Layer 7 of a small transformer language model trained on English Wikipedia (12 layers, counted from 0, width 128).
A neuron's activation on a vector x is GELU(weights . x + bias), where the dot is the dot product.

Input weights of the MLP neurons that the questions are about. A number n stands for n times 0.01.
n27 (bias -0.004): 20 5 9 19 17 -50 -4 -31 0 8 -33 21 -11 -18 28 12 -24 -26 48 53 -20 -56 -69 56 21 -13 -10 1 -32 44 -52 15 -11 -11 -14 -37 1 14 -6 59 -70 -32 6 2 34 -1 23 10 -1 2 -18 5 16 -49 -35 -5 56 38 -15 4 -10 59 -9 0 -13 3 -22 29 26 6 -6 8 11 -29 2 32 -22 -22 15 -47 -4 20 -14 29 59 -2 -34 11 13 -37 38 10 31 16 -13 -30 -28 3 -16 5 60 -16 7 7 14 0 -52 -45 22 6 1 -30 32 9 5 49 -30 52 -36 9 2 -44 22 1 17 -12 -16 3
n46 (bias -0.014): -41 -2 1 -19 19 -16 -33 9 12 8 48 24 -34 38 25 55 36 -22 -35 -3 63 -40 -7 23 -53 49 -50 17 71 55 -16 31 18 22 -39 -33 -6 0 36 -27 -47 13 7 -15 -31 -7 -21 -28 20 -24 -27 11 84 8 10 8 -13 -8 -2 8 24 -12 -11 -17 64 -22 -44 -26 -5 4 7 -33 25 -12 10 -16 0 7 1 -16 -22 -23 -15 28 -45 -12 3 24 -12 0 -17 -57 23 46 15 -53 4 38 -14 30 -7 -55 33 -22 0 4 -15 15 29 -10 -21 -20 13 6 16 15 16 -30 27 -48 11 -42 30 18 20 4 -3 9
n63 (bias 0.016): 33 -46 -26 6 25 25 -15 -56 -17 -28 -19 -21 -47 -35 -30 22 29 21 7 80 47 -20 -4 -3 18 9 16 -22 2 -45 -7 -11 -11 -38 -49 28 -17 13 23 33 17 36 -55 49 -7 -38 50 19 1 -10 25 -70 -14 -16 -18 -8 27 -7 -59 -19 -27 -39 -27 -13 34 -11 -14 2 -21 1 8 27 29 -10 -50 -21 29 -5 21 8 -5 -4 -52 9 13 32 -4 14 -7 42 1 -19 20 -6 14 -4 2 -12 23 9 4 6 12 -32 -9 10 21 -25 3 -9 -15 19 -59 31 29 2 32 34 16 55 4 -17 49 47 -20 -10 37 8
n92 (bias -0.007): 25 1 -47 -10 22 10 -80 2 1 -12 12 3 -7 -60 -10 1 20 24 45 20 -43 -11 -30 95 -30 -28 -20 12 66 -34 -39 48 4 -33 -46 18 -30 -9 -49 40 -2 -3 10 44 37 18 -14 6 27 -15 -25 -18 -38 36 31 18 -34 2 -10 -66 3 -17 -25 -21 -27 -18 10 6 2 8 -23 -25 1 -35 -14 2 36 1 -21 30 23 9 -30 -23 15 31 -5 -40 18 -34 15 12 22 -13 18 10 22 -18 -27 27 -2 -33 31 12 20 35 12 20 10 65 32 41 -20 -25 -19 19 11 -39 -8 -28 -23 65 -5 10 22 -32 49 -1
n150 (bias 0.021): 0 -16 -8 -12 -5 42 -5 -7 5 25 -8 -5 0 29 -13 26 40 -7 6 -23 13 7 -34 -10 -9 -15 7 -21 19 -42 -1 22 17 44 26 26 25 8 -38 -12 14 5 -16 16 -17 17 -19 26 -37 2 33 21 -25 -14 -47 -15 -42 26 17 -4 55 -24 -60 -4 -55 -13 -6 -39 -6 8 -47 -38 -4 36 37 50 -53 7 -6 18 -30 -3 -8 -8 -21 39 11 2 6 -9 -3 20 -15 -3 19 15 -11 15 41 -8 47 19 2 -1 -30 4 -21 10 6 -5 17 20 -11 18 -51 -65 9 8 20 -6 27 -3 9 -51 0 -21 57 28
n158 (bias 0.012): 21 -9 -27 -30 -16 -9 -4 3 59 33 20 48 -26 6 -9 -7 34 55 16 -54 -7 -75 1 0 38 -25 -16 24 17 11 -9 -27 -13 -13 1 20 -4 -34 -42 7 -18 64 1 6 43 -1 32 42 -19 -49 6 -12 1 9 1 30 -1 -50 -18 -3 -45 14 23 49 25 -21 31 17 89 18 -7 -1 11 27 12 29 -55 45 19 33 4 10 -39 8 -27 -12 -34 20 7 -13 -1 -21 -77 79 -36 23 -44 12 -50 58 8 -4 -47 -11 54 -13 28 -46 -35 43 -30 29 -36 -28 -28 -12 -6 -27 1 -17 -27 30 -15 26 25 -32 11 -4
n209 (bias 0.030): -6 -22 23 -9 12 23 -2 17 38 1 2 -37 -1 7 -31 -69 26 4 7 10 9 -40 -8 7 15 27 9 9 -12 -1 10 12 31 23 16 29 -11 -46 -8 2 -7 4 35 -12 49 28 -32 31 -30 -1 -15 2 -10 3 -10 -2 12 -61 -5 -5 -11 35 27 57 -37 9 -6 -29 -12 9 -6 -12 14 -1 35 -59 -29 -31 -23 1 33 -23 -39 3 4 12 7 11 -29 16 5 -19 -30 -6 -26 27 -12 52 14 12 -7 -43 13 -14 -42 -7 19 38 25 3 -5 -11 -7 -13 -9 -4 12 5 -1 -12 8 -29 12 -18 69 -10 24 6
n215 (bias 0.009): -60 -53 -31 18 37 -36 36 13 5 66 -36 -46 24 5 -29 46 22 -12 -5 9 8 53 13 2 5 -8 -29 0 34 -48 3 11 -1 22 4 -16 -26 -13 26 45 -5 44 -23 -23 24 34 -18 -21 -7 -13 -1 -17 -10 18 9 -29 -29 -5 11 -2 19 22 -9 14 -14 -41 -36 12 -4 -1 10 -37 14 -2 4 -1 -4 -27 -27 21 -16 -52 39 22 40 -12 -2 -11 36 24 -4 -8 -10 -22 -57 -12 6 35 66 -30 9 15 0 29 -12 12 21 23 34 -9 -8 21 0 26 0 -33 -7 -30 -35 -7 -5 6 2 21 -26 -16 13 26
n236 (bias 0.006): -24 17 16 -77 4 25 1 30 -18 52 -10 18 4 -21 23 6 -16 38 57 55 8 29 -12 57 -35 3 -11 34 -13 16 -29 37 -31 14 -29 -15 -50 -12 73 -91 38 -13 -29 29 55 -49 38 50 -11 40 17 -17 27 26 -34 -25 2 -18 57 -17 -26 0 12 -21 29 -28 -8 0 3 -32 -39 5 5 5 62 17 -18 -36 17 31 24 -8 -35 7 -27 5 4 68 -54 4 -8 45 3 17 -36 -12 -23 22 -21 19 4 -34 10 41 3 -55 4 25 -38 24 10 -21 -20 10 -30 45 -4 24 29 -24 -17 -81 -32 -38 -43 -20 12 -2
n303 (bias 0.002): -24 57 9 4 10 -44 8 5 39 -25 18 -8 56 -60 52 -15 16 56 -9 1 34 -23 -42 -15 -8 -47 -19 10 31 36 -1 18 -25 1 -73 -15 14 16 56 -6 11 24 -20 32 -4 3 13 21 18 -16 -13 -51 19 21 16 -25 3 16 24 5 -4 24 -4 -33 16 -13 9 -21 -19 -18 37 -3 -18 -22 9 13 -1 -38 -56 7 -19 -5 35 7 -25 8 -18 -29 22 18 -30 5 52 -28 -6 -38 -16 -29 32 -15 24 -26 6 32 64 -56 15 16 -56 1 21 17 1 -70 17 -18 55 -6 6 6 -70 -6 49 16 -49 37 16 13
n329 (bias 0.015): 3 57 -6 7 2 12 -51 -39 9 -10 5 -35 4 -29 -1 -10 -20 22 -2 33 34 -6 -29 -5 -8 38 -15 28 2 17 14 -25 -15 -19 14 -5 -15 -20 24 -32 -26 -39 -24 -4 18 6 10 5 -5 -2 10 11 25 33 1 -34 -54 21 22 -13 17 -33 35 30 27 38 22 -3 -68 5 31 -15 -21 10 -43 9 -7 48 -55 -14 -26 3 12 33 0 -5 36 23 6 16 16 26 -28 -14 31 20 10 -46 12 11 -10 -26 41 -8 5 -4 -9 44 8 -18 -2 -49 63 26 15 -24 -45 1 -15 -10 35 -13 2 -3 -12 -9 49 -17
n349 (bias 0.011): -42 1 46 47 24 -16 -25 4 -60 24 -14 7 -22 -22 -1 -19 13 -7 -59 -28 5 17 31 14 -16 -31 24 25 24 -10 -1 18 23 -41 -9 -29 -11 -29 19 45 -2 28 -7 -28 38 5 42 2 -1 0 29 -26 -34 -47 -12 -23 56 -4 -1 20 -16 -12 48 49 0 -10 37 -49 -37 27 25 -37 5 -23 7 36 -30 -4 1 -38 4 -17 4 18 9 16 11 28 43 13 -22 14 23 9 2 -30 37 5 -15 13 34 16 -15 -20 13 -19 10 -14 -26 7 -11 -3 -28 -15 -59 51 -24 44 -4 40 -38 -7 68 -23 8 -43 21 11
n351 (bias -0.002): -22 10 -11 -51 -19 -16 -9 -48 24 5 -29 61 -44 0 -7 -22 17 25 6 3 -32 2 -34 -21 5 39 -22 -6 25 -25 -10 1 7 40 -21 20 26 -13 4 -13 35 11 8 24 70 -4 17 28 -1 -36 -20 -45 -43 20 4 -20 -9 29 -4 8 14 38 5 40 -21 -71 -3 37 -5 27 -56 -10 -24 20 14 16 0 7 -3 -12 -5 1 -13 9 33 62 17 -24 0 -1 16 -20 7 -58 -18 38 12 14 3 6 8 44 46 -19 18 -23 -34 14 2 2 19 -49 6 18 22 11 -12 -44 -23 -17 0 -1 -4 3 -34 17 23 -6
n404 (bias 0.007): -16 46 18 1 31 12 -1 3 20 19 -33 30 -17 15 -21 -27 -11 -3 17 1 -33 -18 -26 -14 -21 81 5 -4 5 24 -13 9 13 -9 15 -3 0 -24 10 -12 -12 -17 -23 -2 28 11 22 49 13 25 5 -23 -18 -2 -22 15 11 -33 33 -45 -6 8 -32 -50 12 -14 14 37 31 18 -34 45 -83 -38 3 -22 -12 -27 29 12 5 -1 -21 -15 -11 25 17 -6 -20 -84 27 9 55 -7 6 30 -25 -35 -38 17 10 26 26 -40 -38 9 31 9 16 8 8 -29 21 36 4 13 -8 13 -30 18 4 -13 18 -21 -19 9 -2 3
n425 (bias 0.020): -27 -15 26 -33 12 19 17 -6 19 7 -2 95 30 28 7 38 14 32 -16 -22 -3 -2 33 10 -12 -10 2 12 -16 -13 3 21 -39 4 4 32 3 27 38 -39 -22 33 -34 -16 23 -5 13 3 5 -32 4 -8 -7 3 4 -18 6 22 10 -7 28 21 23 -21 -15 39 -64 4 -36 -71 -31 12 -12 18 30 -24 -22 -16 -17 -18 -21 30 23 31 18 38 -8 40 -9 38 -45 -30 -24 -60 -29 12 -8 -13 -22 11 7 9 8 -12 -20 -27 -29 17 13 -28 -45 -25 -9 48 -15 -19 10 1 -15 7 -14 6 30 21 9 22 44 -18
n432 (bias -0.043): 15 10 -18 -25 13 -4 -22 -7 -17 38 33 -25 -5 -32 1 72 -10 -23 26 1 42 -43 7 9 8 -62 -7 43 -12 -51 6 37 -32 -23 4 -13 7 -10 -12 61 0 -38 -1 0 -1 24 -11 -7 -43 -27 12 -9 -17 18 5 6 -27 -42 -80 25 55 -10 7 -6 20 24 7 57 39 -36 -6 3 9 28 -14 -4 -9 31 -5 -5 13 46 -8 15 -21 -8 5 -7 13 26 0 -13 8 -22 -13 -47 -10 25 24 -33 -6 31 -30 -19 13 41 21 40 -50 -20 -16 19 -3 -18 11 10 -26 16 -12 10 32 -16 -23 -46 -15 -8 -25 69
n507 (bias -0.050): -79 -55 -22 48 0 41 28 24 -33 -28 4 -4 18 3 11 17 -35 4 47 -17 1 37 -56 -60 -51 21 21 -5 22 28 32 47 25 22 -18 29 54 27 -19 -16 11 -7 -45 10 -26 18 13 20 -45 44 11 57 -12 -36 -25 -28 -16 -7 -6 5 -46 30 44 -36 0 67 12 -86 43 -18 28 -11 5 -33 22 -6 17 -39 -25 -12 29 -92 -46 29 24 -32 43 30 -1 21 -16 -26 0 -10 61 38 48 -4 9 22 54 38 0 5 -67 -1 -25 -17 0 -52 -11 1 34 -40 -57 29 20 22 10 -29 -40 -29 56 35 20 -55 13 -27

Each question shows a token from some text and the vector x that enters the MLP there. A number n stands for n times 0.039.

" (": -41 18 -22 -14 -2 -6 -9 36 -14 0 -44 10 16 -9 17 3 -10 -4 -20 -1 20 18 3 -12 -34 -14 17 1 1 -9 -4 -13 18 11 32 0 24 13 4 58 34 -23 21 5 -13 -12 4 13 6 -30 28 -18 -37 18 10 5 -6 51 -22 -20 -17 52 11 -29 11 -1 -8 14 -39 25 18 49 9 26 28 -46 20 28 26 -5 -15 -15 -16 14 21 15 23 -31 13 19 12 10 -59 47 10 -32 -24 5 -57 -7 -28 -40 25 0 38 -13 -18 -8 20 -44 -1 78 31 1 -17 -22 -4 21 -9 28 -1 -57 -23 -41 -1 0 4 -16
Which neuron lights up most? n432

"-": -17 -4 -15 -15 2 12 -1 13 -7 -12 -30 31 4 -16 13 -4 -18 -21 -5 1 31 -9 24 -3 -50 -4 22 17 6 2 -14 -18 21 32 35 12 31 27 -11 47 33 -10 36 7 -6 -13 -11 -9 25 -27 29 -34 -27 24 14 9 -15 31 -26 -17 -7 44 49 -20 12 -2 9 23 -21 29 12 56 8 36 25 -66 22 29 41 -10 -27 -13 -7 4 12 25 5 -52 -14 12 20 5 -67 24 -7 -27 1 -6 -48 -8 -24 -44 -3 -3 40 -9 -28 -7 46 -27 -12 69 19 2 -21 -31 -3 23 4 17 -6 -46 -47 -30 0 -12 6 -36
Which neuron lights up most? n158

" –": -31 20 -19 -18 11 0 0 26 -11 -21 -36 14 10 -19 -2 -19 -17 -18 -28 -7 39 37 16 -12 -12 -9 17 10 -5 -4 -19 -28 16 23 34 14 28 7 14 47 34 -25 22 11 -12 3 4 -1 -1 -21 31 -23 -47 4 10 18 -7 39 -24 -23 -5 58 18 -32 18 -4 -6 8 -24 37 9 53 -14 27 41 -54 13 15 25 -6 -17 -16 -5 13 15 29 23 -44 -1 21 20 7 -62 29 12 -33 -24 -7 -50 6 -25 -44 16 -14 38 -10 -21 -7 35 -38 -6 77 4 -4 -21 -19 -13 29 4 9 4 -29 -46 -26 11 28 1 -8
Which two neurons fire most, strongest first? n351, n209

"iv": -62 19 -15 -4 5 -6 -5 7 -16 -28 -25 12 13 -3 -11 -14 -14 -23 -20 18 41 12 12 -7 -18 -4 26 10 10 -7 -44 -34 0 8 50 0 10 20 6 50 47 -2 25 0 0 -11 3 13 8 -6 30 -45 -28 25 20 15 -14 26 -37 -45 6 45 36 -37 9 -5 -12 4 -24 45 1 56 -3 17 35 -57 18 32 22 -6 -4 -2 -1 3 2 4 31 -25 -3 6 19 -7 -47 36 4 -32 -23 0 -59 9 -20 -29 17 -21 35 -8 -28 8 31 -25 12 73 35 11 -19 -31 -5 11 -5 17 12 -48 -21 -39 5 1 19 -22
Which three neurons fire most, strongest first? n404, n329, n63

" the": -45 8 -24 3 3 2 5 23 -16 -19 -27 2 12 0 2 -6 -27 -13 -30 2 27 -2 -4 -12 -23 -8 16 21 5 4 -12 -12 7 24 25 21 20 11 -2 39 29 -6 29 -10 -9 9 -17 9 21 -16 26 -49 -31 4 16 10 -30 48 -16 -26 -8 34 -2 -41 3 -3 -15 10 -14 27 3 68 2 13 68 -51 27 25 16 -27 -14 -3 -5 21 10 21 38 -33 10 -1 10 13 -55 42 -1 -44 -15 8 -50 -4 -16 -46 20 -9 44 -16 -22 2 40 -46 -12 56 24 5 -2 -21 -11 -8 15 21 8 -41 -29 -20 6 29 9 -7
Which three neurons fire most, strongest first? n46, n425, n351

"itor": -40 19 -12 -13 6 11 -4 13 -9 -21 -38 25 13 -11 -16 -18 -17 -12 -18 7 30 33 19 -19 -15 -5 27 19 19 4 -32 -24 -9 24 49 -3 26 14 -15 60 40 -17 17 -5 -9 -6 6 11 12 -12 32 -35 -32 1 3 23 -11 43 -27 -28 -5 42 41 -14 -1 -19 -5 -19 -46 47 7 45 0 24 52 -60 11 17 27 0 -9 0 12 -2 -2 14 47 -20 -12 11 27 0 -42 32 13 -31 -11 16 -51 2 -11 -45 -1 2 44 -21 -50 -19 26 -36 5 60 7 -2 -18 -42 -15 7 16 17 7 -39 -41 -23 3 11 20 -27
Which neuron lights up most? n351

"ović": -49 20 -24 -5 -5 8 4 31 -4 -30 -32 18 22 -23 -2 -4 0 -19 -30 5 33 32 -17 -8 -23 -16 4 7 23 -14 -25 -20 25 18 36 0 21 17 18 55 42 -22 18 -2 -11 3 -6 -1 16 -11 28 -28 -35 4 21 18 -28 27 -22 -35 -11 36 20 -37 -12 -12 -9 -11 -39 43 -7 69 10 19 45 -62 21 19 9 -5 -16 9 5 -5 17 16 21 -46 5 12 14 22 -42 31 5 -21 -24 -6 -49 14 -18 -57 25 -14 45 -16 -25 -4 38 -22 4 72 18 1 -13 -24 -15 10 2 26 24 -22 -44 -27 12 25 5 -18
Which two neurons fire most, strongest first? n92, n351

" Cup": -21 15 -20 -3 6 8 6 8 -17 -18 -35 16 24 -16 8 -6 -22 -3 -6 17 48 20 -11 -8 -33 -23 13 4 16 -15 -4 -17 28 19 38 11 43 35 -5 40 58 -6 16 -2 -17 -14 -10 -5 17 -18 28 -25 -35 2 7 21 -34 32 -26 -40 -9 47 24 -28 -10 -7 5 5 -33 46 -1 59 14 25 30 -65 13 12 25 1 -23 0 7 -8 7 22 5 -56 4 1 27 -4 -42 38 7 -39 -21 -4 -49 -3 -23 -44 9 -15 40 -18 -27 -7 37 -29 13 79 23 5 -1 -22 -6 15 -7 12 12 -32 -47 -27 5 3 17 -16
The most active neuron and its activation: n92, at about 1

"no": -47 2 -34 -13 -4 16 7 42 -6 -25 -27 22 4 -25 -21 2 -11 -21 -16 4 32 10 11 -21 -22 -21 8 10 8 -3 -17 -26 8 19 29 18 26 41 3 63 42 -12 21 -6 2 -11 -5 6 5 -24 13 -38 -22 8 24 15 -17 30 -20 -36 -8 53 45 -32 3 -17 -2 -2 -39 30 2 64 1 0 52 -55 4 24 14 6 -15 7 8 -5 20 6 29 -32 8 9 21 12 -40 34 2 -22 -11 6 -53 16 -29 -55 15 -12 32 -27 -20 -11 34 -20 -6 65 21 6 -16 -29 -14 8 27 31 19 -36 -45 -36 -1 20 9 -18
Which neuron lights up most? n425

"P": -38 24 -21 -5 1 -6 -10 6 -19 -23 -33 6 13 -15 -2 -19 -24 -12 -16 1 33 20 33 -6 -24 -12 28 17 -5 7 -24 -35 9 18 48 6 35 -1 -13 67 54 -5 31 -7 -18 -9 9 12 1 -6 31 -40 -37 3 33 18 -29 31 -13 -14 -9 57 28 -24 5 -11 3 10 -25 38 11 45 4 34 33 -60 5 15 37 -11 8 -7 15 -3 9 4 19 -39 9 13 29 -5 -53 41 28 -26 -9 1 -45 2 -26 -36 5 -30 24 -23 -16 -8 34 -43 -1 81 8 -9 -27 -31 9 9 8 9 -1 -34 -14 -39 7 -17 3 -21
Which neuron lights up most? n349

",": -25 -2 -24 -10 3 7 -2 17 -5 -5 -47 8 17 -15 10 -10 -4 -3 -27 13 15 25 10 -24 -34 -20 16 9 -2 10 -15 -20 23 28 27 -4 17 25 14 41 27 -10 16 6 -12 -2 -2 2 11 -33 27 -34 -32 8 16 14 -32 41 -1 -28 -5 53 20 -33 15 -4 -15 -1 -16 26 5 67 8 13 45 -45 34 25 28 -18 -20 -2 -3 5 11 11 31 -32 -1 18 8 -10 -60 40 6 -40 -8 9 -65 7 -11 -36 21 -10 50 -15 -13 -16 11 -34 -6 79 20 -13 -4 -25 -8 10 6 22 -2 -39 -44 -23 10 29 -2 -27
Which neuron lights up most? n425

".": -31 7 -24 -17 -6 1 -13 23 -16 -22 -42 5 27 -10 2 -4 -14 -16 -23 7 22 32 3 -25 -25 -20 7 14 -6 -1 -21 -27 17 30 16 0 16 18 12 39 29 -6 10 0 -9 -2 -22 5 13 -15 35 -36 -31 18 14 9 -22 37 -11 -36 2 60 26 -39 2 -4 -1 -10 -22 21 7 49 5 10 40 -45 27 23 22 -16 -8 9 -2 0 11 21 35 -31 5 21 9 10 -61 53 1 -35 -12 1 -50 11 -17 -46 24 7 44 -21 -13 -4 28 -38 1 83 26 -2 -9 -13 -3 4 7 35 8 -41 -50 -30 11 15 -8 -18
Which neuron lights up most? n236

" alternative": -37 22 -24 10 9 3 3 28 -20 -16 -35 10 6 0 4 -27 -2 -3 -21 11 33 13 -9 -5 -20 -12 13 9 2 0 -20 -27 15 16 28 16 16 12 8 62 42 -21 23 -12 -14 -10 11 2 15 -10 31 -26 -55 9 4 -6 -33 35 -4 -27 -13 46 9 -32 2 -11 -4 9 -39 29 1 46 0 16 47 -60 21 39 9 -7 -12 -3 4 17 12 21 28 -35 11 19 14 3 -60 41 10 -35 -15 9 -59 -12 -6 -48 21 -4 30 -9 -25 1 26 -37 1 77 25 6 -14 -20 10 3 8 22 9 -37 -35 -34 0 15 3 -25
Which three neurons fire most, strongest first? n329, n351, n209

"ag": -65 20 -19 -12 10 2 -3 1 -12 -24 -36 19 19 -22 -3 -7 -23 -12 -6 3 37 8 6 -8 -36 -11 25 18 -7 1 -26 -26 29 14 43 7 19 20 -22 78 37 -4 22 9 -2 -4 7 7 11 6 16 -24 -27 11 23 17 -2 28 -19 -20 -7 57 38 -9 -2 -14 8 4 -3 38 15 42 -8 43 28 -59 27 18 30 1 -23 -7 7 0 1 9 26 -22 4 -2 21 3 -55 37 1 -24 -5 -18 -53 -2 -10 -38 6 -3 31 -20 -18 -10 32 -30 2 73 5 -19 -22 -48 -13 -4 -7 21 -8 -54 -46 -22 12 23 27 -33
Which three neurons fire most, strongest first? n158, n209, n351

"6": -36 12 -33 -31 2 6 1 15 -9 -8 -45 25 17 -24 6 -7 -10 -14 -13 3 26 31 10 -11 -36 -24 32 16 -6 3 -21 -26 9 9 20 1 6 17 5 35 31 -5 -1 -12 -7 6 -14 -2 15 -17 21 -30 -27 19 23 9 -20 44 -14 -24 -14 47 21 -40 -5 -16 0 13 -16 42 -5 53 -11 4 48 -50 3 32 23 -9 -8 0 9 -25 12 11 36 -19 4 22 21 19 -55 55 -5 -30 -11 26 -62 7 -16 -49 23 13 31 -19 -14 -10 30 -46 8 74 18 -8 -10 -26 -12 14 18 28 16 -31 -49 -23 7 36 2 -26
The most active neuron and its activation: n236, at about 1.7

" Medal": -25 10 -19 -12 -2 -9 -11 11 -19 -12 -25 10 5 -7 1 -7 -20 0 -24 9 42 26 -17 -15 -23 -12 23 19 -4 -1 -8 -33 28 2 22 6 33 17 10 55 56 -11 29 -4 -24 -2 8 12 25 -22 27 -37 -29 5 8 1 -27 52 -13 -31 -6 55 21 -27 -7 -6 16 1 -26 51 5 54 -7 15 37 -65 19 18 31 -3 -24 14 0 5 17 7 2 -42 10 11 20 3 -53 33 22 -24 -27 0 -53 5 -25 -37 18 -8 33 -14 -31 -10 44 -45 5 72 17 -13 -6 -35 0 13 -5 20 4 -41 -48 -28 13 19 0 -12
Which neuron lights up most? n351

" no": -37 0 -19 5 3 8 4 22 -21 -20 -30 9 12 -24 -12 -7 3 -17 -12 13 30 7 1 -21 -8 -25 13 21 4 1 -10 -30 21 25 30 24 16 14 -10 45 30 -1 23 -18 -17 -6 5 0 19 -18 18 -41 -53 7 10 2 -20 39 -25 -27 -4 49 32 -40 18 -13 -10 5 -18 24 6 47 5 19 48 -58 25 28 29 -19 -8 -10 4 29 6 18 26 -28 15 0 3 -2 -50 42 13 -42 -24 16 -54 -4 -11 -47 4 -27 32 0 -15 -10 33 -37 7 72 30 7 -7 -12 -4 19 4 25 17 -35 -32 -31 20 31 -15 -37
Which three neurons fire most, strongest first? n432, n63, n209

"\n": -27 9 -13 -2 0 -5 5 30 -3 -21 -51 10 6 -25 -7 -6 -18 -4 -27 7 34 14 -7 -19 -22 -18 23 17 3 -6 -7 -19 23 22 34 -7 20 20 11 43 28 -11 12 1 -13 1 21 11 12 -11 28 -39 -41 13 15 21 -8 36 3 -30 -15 49 8 -39 2 -3 -7 -20 -27 32 27 54 10 6 38 -52 21 22 21 -12 1 -8 6 12 24 15 20 -41 4 -1 16 2 -66 50 6 -42 -24 4 -59 2 -14 -40 28 -13 42 -28 -13 2 26 -31 -2 71 25 -12 -19 -16 -3 9 15 19 15 -46 -33 -23 8 27 -2 -15
Which neuron lights up most? n303

" and": -25 22 -31 -11 3 -13 4 19 -7 -14 -31 7 15 -4 -5 -21 -21 -3 -18 7 39 11 6 -10 -37 -16 7 8 1 -10 -9 -14 18 18 27 17 28 26 -7 36 34 -12 13 6 -8 -8 2 6 13 -26 31 -27 -33 10 -1 9 -12 36 -12 -39 -11 44 14 -26 -3 -2 -13 2 -3 36 20 60 3 23 48 -65 22 12 24 -16 -3 -9 6 15 27 17 32 -43 9 -5 12 5 -59 45 -9 -46 -18 -2 -56 6 -10 -42 24 -5 45 -16 -19 -12 16 -28 -19 84 21 -5 -16 -27 -23 16 14 27 10 -32 -26 -25 -6 28 11 -1
Which neuron lights up most? n158

"ti": -31 23 -11 -15 -1 14 -17 48 -17 -20 -25 4 9 -26 0 -8 -24 -22 -12 2 28 23 3 -17 -16 -10 14 8 7 -13 -5 -29 10 7 31 14 20 27 18 51 39 -21 23 -11 -25 -8 2 6 13 -28 24 -35 -29 13 19 -3 -17 47 -34 -12 -26 46 43 -27 6 -8 -8 -3 -53 34 14 50 -1 27 50 -60 9 16 22 13 -6 -4 9 -2 16 32 34 -31 -7 10 24 9 -49 20 -7 -19 -21 18 -43 -4 -28 -48 17 -10 44 -31 -35 1 36 -34 -14 80 15 16 -12 -26 -23 14 15 28 13 -34 -49 -27 8 6 7 -12
Which two neurons fire most, strongest first? n329, n209

"CO": -36 29 -24 0 11 -8 12 20 -4 -9 -43 18 16 -25 -11 -20 -11 1 -15 -2 22 19 34 -13 -32 -13 28 8 1 -3 -27 -32 17 17 50 6 39 20 6 57 53 -1 21 -16 -3 -9 5 5 15 -22 19 -24 -28 -8 26 13 -26 39 -16 -25 -5 48 21 -32 7 -16 -1 15 -34 35 0 57 -5 22 35 -60 9 26 36 -6 6 -6 1 -10 7 4 25 -36 12 7 30 7 -55 42 18 -19 -22 2 -49 1 -28 -44 14 -9 33 -12 -25 -8 18 -34 -18 76 17 -15 -19 -36 10 5 -4 7 0 -38 -43 -31 27 -6 12 -33
Which neuron lights up most? n158

"F": -40 22 -20 -15 4 9 -7 23 -29 -24 -35 20 9 -22 -10 -18 -15 4 -26 3 45 28 22 -13 -26 -23 26 8 -3 8 -14 -32 3 10 39 13 28 20 -10 58 43 -12 21 2 -7 -5 21 15 1 -20 30 -26 -26 -4 26 8 -21 32 -19 -26 -17 54 25 -32 4 -6 11 12 -20 41 8 57 -7 30 36 -72 2 7 19 3 -4 -9 -4 6 12 16 19 -34 3 8 41 14 -49 35 14 -21 -21 -2 -55 7 -24 -41 9 -10 22 -17 -14 -3 38 -35 -10 69 14 -4 -29 -20 -2 17 -1 11 7 -35 -54 -38 28 1 17 -21
Which neuron lights up most? n209

" |": -35 7 -16 0 -1 -8 2 16 -5 -14 -41 11 10 -24 4 -6 -19 -8 -19 -6 33 33 15 -9 -33 -21 26 2 1 3 -18 -24 9 28 33 11 26 8 6 43 28 -11 11 -6 -7 -5 6 4 17 -11 31 -21 -45 5 17 9 -22 39 -28 -27 -10 48 10 -25 6 -5 -7 11 -18 34 5 70 -10 24 25 -49 19 16 27 -15 -13 -3 4 8 26 20 36 -30 10 17 19 3 -59 47 9 -44 -15 17 -55 1 -21 -49 10 -9 42 -23 -9 -5 38 -33 -5 78 24 -2 -18 -37 -13 10 2 12 7 -43 -39 -20 12 13 1 -9
Which neuron lights up most? n215

" L": -42 42 -13 -12 4 -12 -11 22 -20 -29 -35 9 15 -21 11 3 -19 -22 -19 -4 24 16 -10 -22 -22 -26 2 2 -2 -6 -23 -13 24 33 31 -4 36 30 17 59 35 3 6 3 -8 -9 -6 -7 17 -27 46 -46 -33 19 7 13 -25 51 -6 -36 -8 37 30 -43 16 -14 -19 -7 0 27 38 52 -15 20 17 -40 18 36 26 -14 -18 0 7 -4 21 14 1 -39 6 9 9 -1 -63 44 15 -21 -25 0 -43 12 -15 -50 13 -6 40 -30 -15 0 27 -29 23 61 35 -12 -14 -20 -1 21 16 36 4 -42 -39 -17 4 19 4 -18
Which neuron lights up most? n303

" Champions": -36 18 -20 0 6 0 7 22 -7 -18 -41 18 15 -19 2 -8 -23 -10 -21 5 28 23 -3 -14 -18 -24 35 11 16 3 -20 -10 23 33 36 3 32 29 5 46 38 -6 9 -5 -1 -8 -8 2 17 6 26 -29 -39 -3 4 14 -30 40 -20 -29 -11 47 14 -39 1 -5 -8 -2 -21 44 5 53 -7 22 27 -60 11 21 24 -9 -10 10 9 -14 25 21 23 -34 12 18 14 -1 -51 38 18 -36 -16 3 -59 -13 -6 -59 7 -4 44 -21 -20 -8 33 -33 -4 78 17 -12 -21 -35 -7 11 -4 20 10 -42 -36 -20 14 14 8 -15
The most active neuron and its activation: n150, at about 0.17

"ola": -46 -3 -13 0 2 4 9 29 -12 -26 -28 10 12 -19 -20 -6 -9 -22 -14 7 33 19 10 -11 -24 -11 19 7 7 -17 -3 -23 14 31 52 3 24 16 -15 61 52 -23 7 7 0 -8 -12 9 28 -31 20 -44 -30 22 19 4 -7 33 -26 -23 -3 40 36 -35 11 -9 -4 -9 -40 34 4 63 6 5 55 -53 19 32 20 10 12 5 -2 -1 17 -8 35 -39 1 0 27 -4 -50 30 -7 -20 -17 3 -45 18 -19 -53 10 -7 46 -20 -22 -4 36 -34 -1 73 12 6 -26 -34 -20 2 7 16 14 -27 -52 -26 2 -6 13 -24
The most active neuron and its activation: n209, at about 1.1

"OR": -46 27 -9 -14 8 -4 -11 19 -21 -14 -39 4 5 -28 -13 -26 -12 3 -21 3 28 7 11 -12 -25 -15 28 14 -3 3 -13 -30 16 16 52 7 35 18 -2 64 40 -8 15 -4 -11 -2 12 -5 4 -11 21 -27 -32 -5 24 16 -20 37 -15 -25 -6 47 34 -28 6 -5 4 15 -19 36 5 58 -7 27 41 -69 -2 25 33 10 5 -7 -2 1 17 16 29 -38 14 16 29 1 -52 33 12 -29 -18 10 -44 1 -22 -41 16 -17 30 -15 -20 -2 27 -33 -9 76 15 -9 -32 -30 -5 29 1 1 9 -41 -59 -31 22 9 2 -17
The most active neuron and its activation: n209, at about 1.9